Layer 6 of a small transformer language model trained on English Wikipedia (13 layers, counted from 0, width 64).
A neuron's activation on a vector x is GELU(weights . x + bias), where the dot is the dot product.

Input weights of the MLP neurons that the questions are about. A number n stands for n times 0.019.
n8 (bias -0.002): -18 25 0 -43 21 35 -13 26 0 5 -13 35 -26 -15 28 6 -46 24 91 -21 -1 13 3 -23 8 15 17 5 -2 -24 34 0 27 8 12 7 -7 -3 19 -14 3 12 31 -10 -18 -2 -21 2 24 -41 -56 -31 -33 -63 54 -25 29 36 19 -27 -14 25 18 12
n9 (bias -0.030): -7 14 21 -8 2 -55 34 -13 24 2 2 56 -15 -9 2 15 -16 -26 16 -11 -23 39 23 -3 -12 -32 -35 -68 -5 11 8 -8 5 -57 23 36 -30 -1 0 10 -13 -30 8 13 55 -20 -62 36 33 -27 24 -42 25 22 48 10 -5 40 -12 -5 2 34 26 -9
n29 (bias -0.010): 4 29 0 -16 -5 -25 -31 -8 32 -9 -14 -50 0 -25 4 -13 9 -6 -2 6 -30 -52 -32 13 -36 0 34 34 -15 4 15 -3 26 -4 -27 -15 28 -4 -13 -5 -5 1 -29 -12 5 9 -31 -52 8 -1 -16 -6 70 2 18 3 21 10 -48 -25 6 60 7 4
n43 (bias -0.027): -13 21 9 7 62 -50 11 1 25 4 -18 -10 -47 -41 -5 20 -27 4 1 -11 -16 33 -13 -12 28 -4 8 -17 -8 3 52 -8 24 -11 59 -14 8 -15 24 -32 -15 -6 9 -14 33 43 4 6 12 -5 -7 7 -4 -18 -14 25 -7 32 26 -6 33 -16 5 41
n44 (bias -0.025): -3 0 7 -14 46 -3 12 -23 28 39 4 27 -39 -13 46 -15 -8 -11 -40 31 7 22 12 -15 25 -38 32 9 3 42 30 -1 -19 -63 0 7 -10 43 8 7 -25 -34 -4 13 35 -15 5 -23 44 35 -3 8 -10 -17 -8 -21 29 23 -3 -23 -12 7 3 -17
n51 (bias 0.009): -12 -31 2 6 0 -2 16 10 12 -19 -19 20 -12 -11 -25 26 1 19 -42 8 15 -59 67 -27 -22 9 -17 -7 23 12 23 -9 79 -20 -20 12 7 -26 -15 -29 18 -7 -20 -26 -16 -26 -17 -16 8 7 -5 -25 4 7 -11 -8 20 -5 26 22 15 20 -30 13
n54 (bias -0.013): -1 -39 4 10 -7 -26 -18 36 14 46 16 -12 12 16 -32 -6 -4 -5 22 59 25 14 36 14 16 -26 -39 7 9 36 10 39 13 25 17 17 1 47 -1 -34 -1 -11 -28 -28 -37 7 -4 -18 -35 -32 30 -3 0 -3 -15 15 -11 11 -9 2 28 -48 1 3
n55 (bias -0.011): -23 -20 14 -9 26 12 8 -25 -22 6 -38 35 -15 18 11 22 8 -10 24 -13 38 7 -28 4 -27 -21 24 -12 3 4 4 3 -25 -36 2 27 9 -9 5 -7 -11 -30 6 2 -9 4 8 -25 -53 13 -31 11 1 0 0 -2 -38 25 15 -2 -15 34 25 -12
n61 (bias -0.021): -13 -8 19 37 11 34 -27 34 -35 6 -51 13 9 -26 11 41 -1 -37 -14 13 7 -21 6 -2 -24 -22 23 -19 -2 10 3 -10 5 -22 -17 -32 1 33 8 4 19 3 -22 61 -3 -7 -34 -2 -27 -1 31 34 19 11 18 14 53 42 -52 -44 -25 33 10 16
n67 (bias -0.022): 44 26 -11 4 2 -38 9 -10 -16 4 -16 -19 -20 50 -31 44 -22 -5 -7 -14 -1 21 -6 29 4 -43 43 15 -33 18 39 20 25 -31 -4 -7 28 -19 -8 36 -17 -6 2 -6 26 -41 53 4 -31 -12 26 -2 -21 22 13 20 4 9 -26 25 -9 -11 -5 9
n73 (bias -0.031): 16 -31 18 38 5 52 4 -33 -10 -20 22 22 34 14 14 -24 22 9 -4 13 0 31 65 -32 -52 -13 27 22 -39 23 1 -56 -26 15 43 2 -57 11 -11 -30 45 -31 25 7 -27 -7 -26 54 23 -3 -40 -19 21 25 -5 21 16 5 -6 19 -19 18 5 24
n89 (bias -0.029): 35 12 -34 -27 -8 -22 9 -3 -33 38 16 1 18 -17 1 20 -6 67 6 7 -32 -21 -47 10 -20 0 29 7 -8 10 7 21 28 19 -18 24 -8 6 -43 8 -5 23 -15 -25 12 -38 -14 -34 42 32 -33 2 -20 23 -33 22 -15 4 -9 -58 21 18 23 8
n93 (bias -0.013): 43 5 7 11 -28 27 0 28 -17 -16 -5 36 75 16 -7 6 -15 -44 17 3 -3 -30 -3 -16 -2 32 -7 60 22 30 14 5 2 -9 -10 -27 -19 14 27 -4 2 10 -30 38 -24 -41 5 -34 -41 -1 -29 -17 -16 -3 -8 29 -18 -6 -1 -6 -1 -1 1 25
n109 (bias -0.009): 34 28 7 -9 8 -16 38 -61 44 -48 0 7 13 1 31 -8 23 -18 -21 -28 -36 -21 -14 7 1 23 -12 -7 51 -12 -7 34 -44 -15 -1 8 -10 32 44 6 -11 26 -58 4 45 -11 -18 5 -13 -12 -5 -12 23 4 4 29 6 -24 -33 -1 -6 20 -3 39
n110 (bias -0.004): 1 15 30 -17 -40 5 12 -6 -2 -22 22 -15 16 -8 -9 29 -12 -27 27 -15 18 -55 7 2 -13 -32 -2 9 -9 1 44 -19 -1 7 -21 -5 -7 10 11 -25 46 -41 9 20 -20 44 29 11 -17 -18 -31 -21 -6 6 -19 3 97 36 -26 -5 -16 13 35 -5
n112 (bias -0.063): 51 -35 57 30 7 1 -1 -20 40 7 -19 -19 6 -3 -46 13 65 17 -13 17 -18 6 42 -39 -27 -36 34 27 -14 16 41 -5 35 -4 -19 -20 39 40 -16 11 -22 12 -25 29 -14 13 -11 -21 -16 -14 -6 28 36 6 42 -23 -1 -6 -19 17 -31 2 26 1
n118 (bias -0.034): 25 5 -46 5 22 14 16 -20 -24 -35 -21 35 -9 30 -55 25 -45 -11 -3 15 -4 0 -5 27 -2 7 -50 1 -2 -2 2 31 -12 -28 -7 3 -3 46 7 -7 22 -3 41 -23 0 6 -20 -45 -6 -3 -1 -26 -19 35 -18 73 34 23 -26 7 47 -19 15 -26
n125 (bias -0.013): -2 -6 -47 23 -7 -52 6 -40 -6 34 0 -33 -7 -26 -7 44 -22 -1 -4 -6 -8 0 14 27 21 -25 8 -16 23 29 20 -36 -19 -35 7 -16 14 28 -30 28 19 -4 -9 -1 -35 -24 1 -28 -40 6 19 2 -20 29 12 1 -15 -9 12 -5 21 27 5 -28
n151 (bias -0.043): 42 -14 36 27 -15 16 27 -11 -20 30 30 27 13 28 -26 19 -28 16 8 -75 -3 12 -17 12 38 43 44 -28 14 35 -14 -24 28 3 -64 -6 2 14 -30 -17 21 -51 15 -47 24 28 48 -6 16 -17 -39 -14 -26 22 -25 6 -20 3 7 6 9 -4 -11 -14
n167 (bias -0.001): 55 11 12 -6 28 -35 29 35 14 -43 17 15 -33 62 10 17 15 -13 6 22 20 25 -12 43 -22 11 -21 23 -20 -12 11 -41 19 -12 7 24 -9 7 19 4 42 9 -18 18 12 28 9 58 4 -59 11 -40 -21 2 -26 12 3 12 -18 -16 -13 -21 -26 -83
n174 (bias -0.088): -13 -17 -7 10 18 -11 15 39 9 -20 -58 56 49 -15 27 -17 -23 23 -9 38 19 -16 -4 -45 7 -14 20 -8 -4 2 -22 80 2 40 29 36 -4 25 1 -29 -23 2 -23 -26 66 9 -12 -2 -6 -27 33 -61 38 22 18 37 6 15 15 15 -46 4 -24 -12
n177 (bias -0.004): 17 21 -6 -31 -7 7 24 -10 33 -26 9 32 9 32 -16 -47 15 -19 -16 21 4 16 -12 40 3 -46 19 29 -38 5 -55 2 8 21 4 -32 -8 28 -24 -15 -11 -3 -68 -8 -27 -22 -60 28 10 -40 -12 -22 -9 29 -36 9 16 -1 20 26 17 21 28 -11
n186 (bias -0.016): 19 -16 -9 3 11 -20 33 -20 8 -23 -5 -10 -42 9 23 2 -5 -6 49 -15 -39 -33 19 19 20 -36 7 13 43 32 34 6 5 -11 40 6 20 21 28 4 -38 -38 17 -12 -1 26 -23 28 -44 11 12 -25 13 -26 -10 7 -32 2 -4 -11 -20 34 -3 -7
n196 (bias 0.002): 12 -13 12 -31 -5 -1 -31 -8 -9 -18 -32 24 8 6 37 -13 -11 14 13 24 71 8 1 -48 -8 5 -24 29 8 22 -48 -18 -15 62 -21 -6 42 28 -26 -35 8 3 -4 0 31 -20 -9 -31 -29 48 23 -21 -12 -14 7 -43 -32 -7 -10 27 -1 8 14 -35
n201 (bias -0.004): -3 24 4 -3 -23 9 11 -14 -46 11 -42 5 -12 0 41 14 -3 -1 -39 -12 -3 -11 -16 12 -4 -14 18 14 -49 -3 18 -28 27 14 -13 -24 21 21 -24 -19 9 34 -18 -5 9 19 11 -30 5 24 -6 -25 9 -25 -32 -18 46 50 -35 24 24 -29 -11 -18
n212 (bias -0.036): -19 -11 19 27 12 -19 24 -11 -6 50 2 -3 -62 -18 -21 18 24 3 16 -36 13 -29 8 -18 -25 -21 24 9 -8 -47 -12 -8 -23 20 -83 0 28 43 -47 -4 20 -59 44 9 68 22 17 25 -18 -7 -31 56 -5 -14 44 1 -14 34 -12 11 -34 36 22 -4
n226 (bias -0.059): 20 29 26 -4 24 12 -25 -14 37 14 50 29 1 11 -2 -25 -19 -7 62 -23 -17 5 -20 9 13 24 -6 -44 32 20 4 20 -3 -1 1 -7 -1 17 -51 -2 2 -57 -17 -5 -1 59 26 9 -9 -16 -17 -6 -4 6 29 -11 -27 -5 32 25 -37 12 20 50
n229 (bias -0.025): -29 -17 1 -2 22 -7 26 3 24 22 18 25 -7 -4 11 26 -61 23 28 -24 -17 -53 2 -11 26 -1 4 22 -16 -44 16 -11 40 38 21 24 12 22 -49 4 0 40 -21 6 9 -54 -12 45 4 31 16 35 38 -39 5 3 -22 -3 -51 19 25 -1 -16 2
n236 (bias -0.060): 16 15 -13 -39 1 -26 52 24 14 15 6 -5 6 -27 1 -38 -10 28 10 17 -47 26 -11 -10 -40 25 -17 -32 -55 2 12 -26 -63 -14 -38 -56 48 23 -49 -47 -4 44 -15 -12 14 -31 -21 -22 -29 12 37 21 50 -4 19 22 24 -3 4 4 17 9 -29 47
n249 (bias -0.054): 5 7 3 -35 -16 27 23 -9 -7 -28 16 34 -61 18 31 -28 -2 -27 -24 -11 -17 22 -6 35 -5 13 14 27 -25 -6 35 -17 38 17 -1 -10 23 37 -10 -32 44 51 -26 14 14 -48 -15 51 47 -4 -6 4 28 24 -9 -9 42 28 -21 -7 0 29 -29 -28
n251 (bias -0.047): -7 16 5 23 0 -12 29 36 -22 3 31 34 6 20 -10 43 -25 15 -13 -40 -23 -11 -27 -4 37 -35 -22 -58 4 -10 55 -7 33 25 -17 21 20 27 -15 -31 -19 26 0 -18 52 26 -16 12 -59 -17 37 -26 -17 -30 -11 -6 0 20 8 2 -38 -1 14 41
n252 (bias -0.030): -21 18 13 -65 21 0 13 -7 -63 -1 20 9 -4 24 -25 3 19 -5 -4 -4 -9 16 -11 -15 12 -10 1 52 6 -31 13 33 -11 -20 56 12 21 33 -11 -4 4 -27 4 -13 17 -10 25 3 -22 -40 26 -29 53 26 4 -7 13 26 11 -17 23 -18 -6 -23

Each question shows a token from some text and the vector x that enters the MLP there. A number n stands for n times 0.04.

" Ju": -28 2 10 19 -20 11 31 -1 -7 -31 24 -27 33 -1 13 62 6 -13 7 23 -16 2 -40 29 13 -15 -26 -8 -24 -23 -40 34 -4 -3 -6 -16 -3 -22 25 17 -43 -36 32 17 -20 0 30 15 7 21 -27 43 22 0 -3 -66 -21 -3 37 21 -10 -57 15 -11
Which of these neurons fires most? n55

"amb": -28 -26 -2 65 -14 -16 9 -31 -2 -41 13 -17 38 -5 32 18 0 19 -3 13 -15 31 -11 13 16 -9 -13 3 2 -8 -72 0 -13 -4 -45 -31 -10 -61 10 41 -22 30 11 7 -15 -19 2 9 -8 11 -1 28 55 9 41 -35 -3 6 42 -9 -2 -36 28 -5
Which of these neurons fires most? n125

"ure": -21 -1 -7 28 -39 8 -15 -24 1 -37 28 -42 -15 -4 20 26 7 -21 -21 43 -4 20 -37 25 6 5 -9 7 12 -10 -29 60 15 9 -50 -7 2 -59 1 48 -11 12 32 -35 -28 0 14 6 2 26 -3 24 34 10 0 -33 1 9 54 -17 -29 -38 -5 23
Which of these neurons fires most? n67

"al": 3 -7 -9 25 -8 -3 -3 -4 19 -45 -11 -15 -5 -23 21 36 11 -10 3 27 20 11 -42 6 5 -23 -25 13 -6 -8 -23 59 -12 20 -22 -37 -3 -35 -12 54 -9 -30 32 11 -10 -14 8 8 13 -2 0 4 28 -42 17 -42 -6 0 95 1 6 -46 18 -11
Which of these neurons fires most? n196

" F": -40 -14 9 10 -23 26 8 -8 20 -31 4 -31 12 -4 39 22 -19 2 -15 43 -13 14 -39 46 13 -20 -15 3 -10 -43 -20 37 -1 -6 -28 2 -3 -21 23 37 -47 -5 46 -4 -29 -23 -17 16 31 23 -29 21 48 -19 22 -52 6 -20 27 15 -8 -26 41 -22
The three highest activations, in order: n8, n229, n44

" wh": -27 -20 -2 30 1 5 6 -10 -19 -17 22 -30 16 -14 24 26 -23 -9 -13 32 -18 12 -50 74 31 4 -33 0 -17 -1 -13 34 34 0 -47 13 -6 -11 33 12 -18 17 15 15 -29 -19 -16 12 -4 22 11 10 39 -20 0 -31 0 11 28 -1 -34 -78 28 -14
The three highest activations, in order: n251, n54, n201

"ion": -20 -37 -24 39 -44 19 14 -14 7 -11 26 -36 5 0 21 40 22 -18 -15 11 -22 0 -32 28 7 -10 -26 -10 4 -2 -32 31 6 26 -43 -13 -26 -67 12 46 -10 11 31 -8 -20 -8 0 23 4 45 -39 14 18 22 25 -42 -2 10 61 -14 -8 -13 -7 7
Which of these neurons fires most? n89

"\n": -18 -30 -15 16 -16 28 43 -13 -5 -40 15 -33 37 3 43 21 4 -10 5 35 -11 17 -35 31 0 -29 -39 5 15 -32 -47 15 11 1 -47 18 -16 -6 34 12 -29 -8 32 -18 -21 11 -13 13 12 21 18 8 31 -5 -28 -33 -7 32 32 -10 -26 -47 7 26
Which of these neurons fires most? n251

" Ad": -15 -26 11 31 -21 13 34 1 -15 -32 20 -49 13 -29 22 45 20 12 -50 13 13 31 -12 14 28 -9 -13 -4 -10 -20 -51 35 -11 6 -9 -4 -17 -40 24 31 -17 -24 38 -4 -23 -14 15 7 12 36 -7 7 33 -15 3 -80 -18 10 23 14 7 -36 28 -19
Which of these neurons fires most? n196

" l": -35 -3 -15 16 -28 20 36 4 11 -27 40 -14 -1 -17 6 9 -12 -21 -5 32 2 14 -51 27 29 -21 -37 38 16 -4 -25 16 7 -19 -25 6 -36 -63 10 4 -27 -16 51 18 -6 -33 0 15 16 33 22 26 59 -18 -18 -43 2 16 11 16 7 -40 -10 -7
Which two neurons fire most, strongest first? n229, n44

"982": -10 -1 -18 21 -17 27 26 -25 20 -40 14 -24 26 -10 12 42 14 -18 -14 27 -19 -12 -25 21 -6 13 -22 24 28 -11 -33 19 16 -6 -18 -41 -31 -42 14 -4 -14 -7 34 -10 -51 27 -4 10 7 27 22 32 35 -6 19 -55 36 -24 30 -5 -44 -45 -5 19
Which two neurons fire most, strongest first? n110, n51

"inn": -17 -17 1 9 0 1 -14 -23 19 -52 5 -35 4 -24 42 12 -1 -26 -2 23 -12 -2 -60 23 10 -21 -41 38 2 -6 -37 16 -15 -3 -5 -44 -5 -35 11 34 -5 -23 12 17 -16 17 0 32 43 31 25 6 31 -14 33 -50 -4 13 59 8 -8 -28 35 5
Which of these neurons fires most? n226

"010": -17 -10 -31 18 -4 36 31 6 -3 -16 12 -30 33 5 36 37 19 6 -3 26 -29 -18 -22 -3 -3 5 -60 5 8 5 -45 47 11 6 -28 -23 -24 -56 29 15 -14 -7 14 -13 -42 28 23 11 -7 21 5 37 42 -24 13 -39 26 -9 23 -23 -44 -24 -14 9
Which of these neurons fires most? n93

"\" (": 11 15 -19 37 -14 21 48 -13 -9 -37 6 -62 35 -3 27 29 -1 -13 -36 35 -3 8 -28 44 3 -13 0 -14 11 -26 -67 44 7 25 -25 -8 -4 -22 31 2 -15 24 34 -25 -24 -10 3 13 -2 -2 -4 -8 32 -6 -20 -54 -3 7 18 5 -14 -41 3 29
Which of these neurons fires most? n109

" in": -5 10 -18 24 -13 32 30 7 -27 -18 25 -10 -10 4 5 28 6 -28 -38 42 -7 8 -46 10 12 -16 -36 7 -20 -10 -61 37 4 4 -20 3 -9 -22 21 7 0 8 22 -39 -19 1 31 11 7 33 3 11 49 5 7 -64 -10 13 47 -8 -4 -66 4 19
Which of these neurons fires most? n252

"\n\n": -21 -11 -5 14 -16 29 28 -7 13 -24 4 -50 13 21 45 23 13 -24 9 49 -31 10 -50 18 38 -24 -33 -3 1 -25 -55 10 10 2 -43 7 -14 -3 16 6 -18 20 15 -32 -21 11 -8 10 23 19 15 10 20 -22 -25 -19 4 2 49 6 -35 -48 13 27
The three highest activations, in order: n177, n251, n109

"ept": -14 -26 -8 43 -23 39 24 -13 0 -52 29 -5 21 14 3 38 26 -8 -22 3 -20 13 -14 46 -10 -22 -32 19 7 -7 -26 22 -12 -17 -40 -25 -41 -49 10 18 -4 -7 25 10 19 -16 3 7 13 42 -38 32 6 -4 34 -28 -11 9 38 -27 12 -53 -5 15
Which neuron fires most, and how strongly? n93, at about 2.2

"ue": 12 -15 -23 33 -23 5 25 -41 -23 -33 27 -17 16 -20 8 39 19 -14 -6 31 11 19 -31 37 -1 -1 -22 26 8 -18 -15 64 -1 18 -26 -11 -3 -52 38 12 -7 -11 17 0 -20 -18 -31 5 6 35 -46 23 17 -5 14 -20 -9 0 66 -10 -28 -55 -14 7
Which of these neurons fires most? n93

"at": 2 -23 -16 64 -8 10 17 -19 -18 -25 16 -4 -22 -15 31 30 4 10 -15 19 -2 18 -13 24 3 -28 -35 7 16 15 -51 35 0 -2 -70 -6 1 -49 -4 28 -29 -10 21 -14 -12 10 -3 24 19 15 -5 20 -1 -9 28 -35 2 25 67 -7 -2 -57 3 2
Which of these neurons fires most? n212

"ak": -14 -3 -16 60 -14 -4 6 -24 -6 -14 29 -36 15 -12 39 6 20 9 -23 15 2 10 -27 24 13 -7 -54 24 4 1 -48 18 -7 -23 -24 -42 15 -45 -3 40 -26 8 30 -22 -38 5 -2 -6 2 6 12 21 30 2 24 -50 -5 20 63 12 6 -47 19 7
Which neuron fires most, and how strongly? n125, at about 2.9

"itional": -30 -15 -41 39 -33 15 12 -11 -11 -51 -4 -14 6 -22 5 50 22 -24 -7 23 -23 -1 -35 30 11 12 -23 10 -14 -13 -20 21 13 11 -18 0 -21 -49 25 42 4 -17 26 -10 -24 -13 2 -11 -7 47 -13 16 25 3 19 -69 23 5 60 -11 5 -20 23 23
Which of these neurons fires most? n51

"m": -13 -8 8 36 -16 20 23 -24 4 -32 -1 -12 16 -17 3 26 -18 -18 -27 30 -10 39 -12 21 14 -7 -6 -8 3 -17 -6 13 -12 -29 -20 -37 -26 -27 -2 23 -8 -30 51 -10 -34 -9 -24 28 36 13 18 29 48 -11 13 -29 -6 -16 56 3 -14 -74 9 43
Which neuron fires most, and how strongly? n73, at about 3.3

"F": -38 -26 -7 48 10 9 -24 -8 9 -49 11 -36 35 -16 32 12 -5 7 -19 47 1 12 -26 41 7 -2 -3 13 2 -28 -14 28 3 19 -30 -25 -38 -42 18 10 -24 7 64 -14 -36 -7 -6 4 33 11 -13 22 1 -9 40 -64 14 -21 30 8 -14 -20 16 8
Which two neurons fire most, strongest first? n8, n73

"ur": -18 -10 -24 57 -10 -19 8 -18 -3 -35 -2 -33 25 -27 -6 47 21 13 -1 33 17 21 -9 13 21 -4 -38 38 -8 -33 -21 8 -8 -13 -20 -26 -7 -64 5 23 -40 5 36 -1 -22 -6 3 29 19 -1 11 5 10 -25 20 -40 -13 9 60 8 -10 -46 36 21
Which of these neurons fires most? n43

".": -30 -11 -22 31 -12 16 6 -8 16 -18 -2 -48 14 -7 35 3 4 -6 -1 47 -8 1 -37 36 6 7 -41 -21 -7 -20 -47 46 10 -5 -27 24 -21 -6 27 29 -43 27 20 -24 -14 3 -5 8 11 32 20 9 42 6 1 -44 10 23 48 -11 -39 -66 -13 8
Which of these neurons fires most? n174

" de": 1 3 -8 51 -10 21 40 -14 -18 -20 7 -37 -9 -21 20 46 -11 -27 -7 15 9 21 -42 36 -1 -2 -22 -1 -37 16 -57 34 7 -6 9 0 -22 -48 21 21 -21 -6 46 -7 1 8 32 22 11 23 -3 -5 43 -1 6 -52 -14 -5 37 -11 0 -51 -30 -15
The three highest activations, in order: n67, n167, n201

"ling": -31 -28 -28 37 -29 15 13 2 -5 -31 24 -36 5 6 -9 18 18 -7 -34 6 -2 12 -40 28 -1 4 -53 8 -2 1 -24 43 10 5 -41 -12 -13 -60 7 49 6 16 23 -4 -36 4 -4 3 23 33 -24 20 33 -6 7 -2 15 11 75 -9 -6 -44 1 18
Which of these neurons fires most? n51

"use": -22 -21 -36 70 -28 11 30 -25 -8 -37 8 -26 4 -19 7 32 18 -13 -5 28 -17 28 -36 29 15 1 -30 9 22 3 -30 34 16 -4 -26 -41 6 -57 32 50 -19 -8 31 -17 -13 2 10 -9 -2 5 -14 15 16 17 23 -56 -5 5 51 4 -20 -15 -9 -3
Which neuron fires most, and how strongly? n125, at about 2.8

"- G": -39 -7 -16 20 -39 11 12 -16 1 -19 23 -50 13 7 42 16 18 9 -7 35 -38 42 -53 55 11 -22 -33 -7 4 -53 -26 31 3 -27 -24 -18 -13 -6 27 3 -39 1 25 14 -13 -1 4 21 13 22 -23 6 41 -9 21 -53 9 7 30 20 -12 -28 23 6
Which of these neurons fires most? n109

"1": 24 -26 -5 21 -18 13 3 -16 6 -18 -12 -22 15 -11 12 31 11 -28 -19 34 17 23 -29 21 6 6 -27 -2 26 -1 -45 17 19 9 -53 -35 -18 -35 39 7 -3 -22 59 10 -39 6 4 -3 31 22 19 24 30 -23 12 -58 -10 -40 40 13 -18 -50 -4 18
Which neuron fires most, and how strongly? n196, at about 1.8

"ests": -5 -20 7 39 -50 17 24 -25 9 -38 3 -12 -20 4 11 32 17 -45 -14 38 -24 10 -20 22 4 -5 -28 -9 2 3 -19 66 5 -1 -48 -35 2 -54 37 53 -12 23 29 -18 -3 0 4 1 11 33 7 -6 32 5 20 -16 -18 8 35 -22 -31 -37 -18 3
The three highest activations, in order: n109, n67, n186

"ev": 13 -23 -16 16 -30 22 9 -39 -16 -48 16 -53 38 -11 30 30 3 14 -12 19 -5 15 -22 5 8 -2 -24 44 4 -36 -1 39 -14 -13 -27 -22 -3 -41 46 14 -9 -27 43 10 -7 10 -26 19 57 10 -2 9 8 -1 39 -15 -34 -12 45 9 -13 -42 -7 -20
Which of these neurons fires most? n73

"th": -35 -30 -1 53 19 16 16 -2 20 -44 20 -31 -4 1 45 23 2 0 -17 6 -25 37 -25 14 3 -36 -25 17 -3 26 -38 32 15 -25 -48 -40 9 -39 6 23 -10 15 21 -8 -19 -24 -12 22 9 4 -10 21 38 -28 18 -54 1 -17 41 8 27 -24 35 -3
Which two neurons fire most, strongest first? n112, n177

"):": -20 -26 -9 33 -13 48 25 -6 4 -24 18 -36 17 -18 37 19 18 -31 -5 50 -19 -4 -42 46 -16 19 -41 5 10 -15 -35 41 -12 6 -35 15 -3 -19 2 -8 -18 -9 19 -14 -25 10 7 12 26 17 -3 19 52 13 -34 -51 -3 11 21 -38 -11 -35 1 20
Which neuron fires most, and how strongly? n109, at about 0.7

"ops": -20 -36 9 49 -16 17 27 -39 -28 -38 20 -26 -4 -30 7 35 20 -8 -24 16 6 4 -36 34 6 -10 -45 21 4 21 -32 40 13 -17 -20 -25 -4 -49 21 49 -25 16 29 -10 -18 26 -8 5 25 23 7 17 3 11 16 1 9 9 42 -9 -10 -59 -18 -12
Which of these neurons fires most? n118

"ration": -24 -14 -8 39 -42 14 -4 -10 7 -72 -5 -17 -7 2 21 24 5 -54 -3 44 -7 23 -21 26 27 15 -23 -10 7 -12 -32 56 7 18 -33 -21 -17 -68 17 28 -14 3 26 -17 -15 -3 3 -9 16 25 -4 4 39 17 21 -41 12 33 27 -21 -11 -21 -4 14
Which two neurons fire most, strongest first? n29, n61

" six": -59 0 1 15 -11 16 30 11 15 -15 11 -15 3 -1 30 43 6 -31 -9 33 0 4 -43 28 4 -15 -42 27 -10 2 -32 52 29 9 -32 6 2 -32 23 17 -2 -16 5 -5 -31 -40 -9 -5 23 24 -1 43 39 -40 6 -50 9 1 34 -8 -17 -54 -9 -9
Which of these neurons fires most? n229

" In ": -20 -6 -4 30 8 32 19 8 2 1 2 -31 21 -13 31 45 27 -20 -38 45 -9 0 -51 38 17 -31 -40 0 -28 -36 -35 40 12 14 -30 -8 3 -12 21 3 -19 -2 23 -11 -20 -2 -21 14 14 13 21 28 42 -9 6 -48 -13 14 17 -3 -54 -48 -3 11
Which of these neurons fires most? n61

"ode": -14 -14 -7 57 -38 12 12 -23 0 -28 16 -35 -5 -9 25 40 -9 -20 -13 46 -34 9 -23 37 13 23 -4 14 15 -25 -26 41 4 9 -43 -20 -3 -39 2 25 -23 -6 43 -25 -32 14 8 -34 7 42 -19 22 16 9 24 -36 -1 11 42 -1 -33 -41 -12 10
The three highest activations, in order: n125, n151, n29

"an": -34 -17 4 49 -4 6 1 1 11 -37 25 -33 -11 2 17 43 -3 -18 -35 10 0 6 -26 31 6 -22 -16 15 19 15 -51 17 17 6 -35 -26 -25 -40 -35 35 -22 21 28 -31 -20 28 35 29 10 22 5 32 11 9 5 -62 -2 18 45 -22 -4 -37 5 6
Which neuron fires most, and how strongly? n151, at about 1.3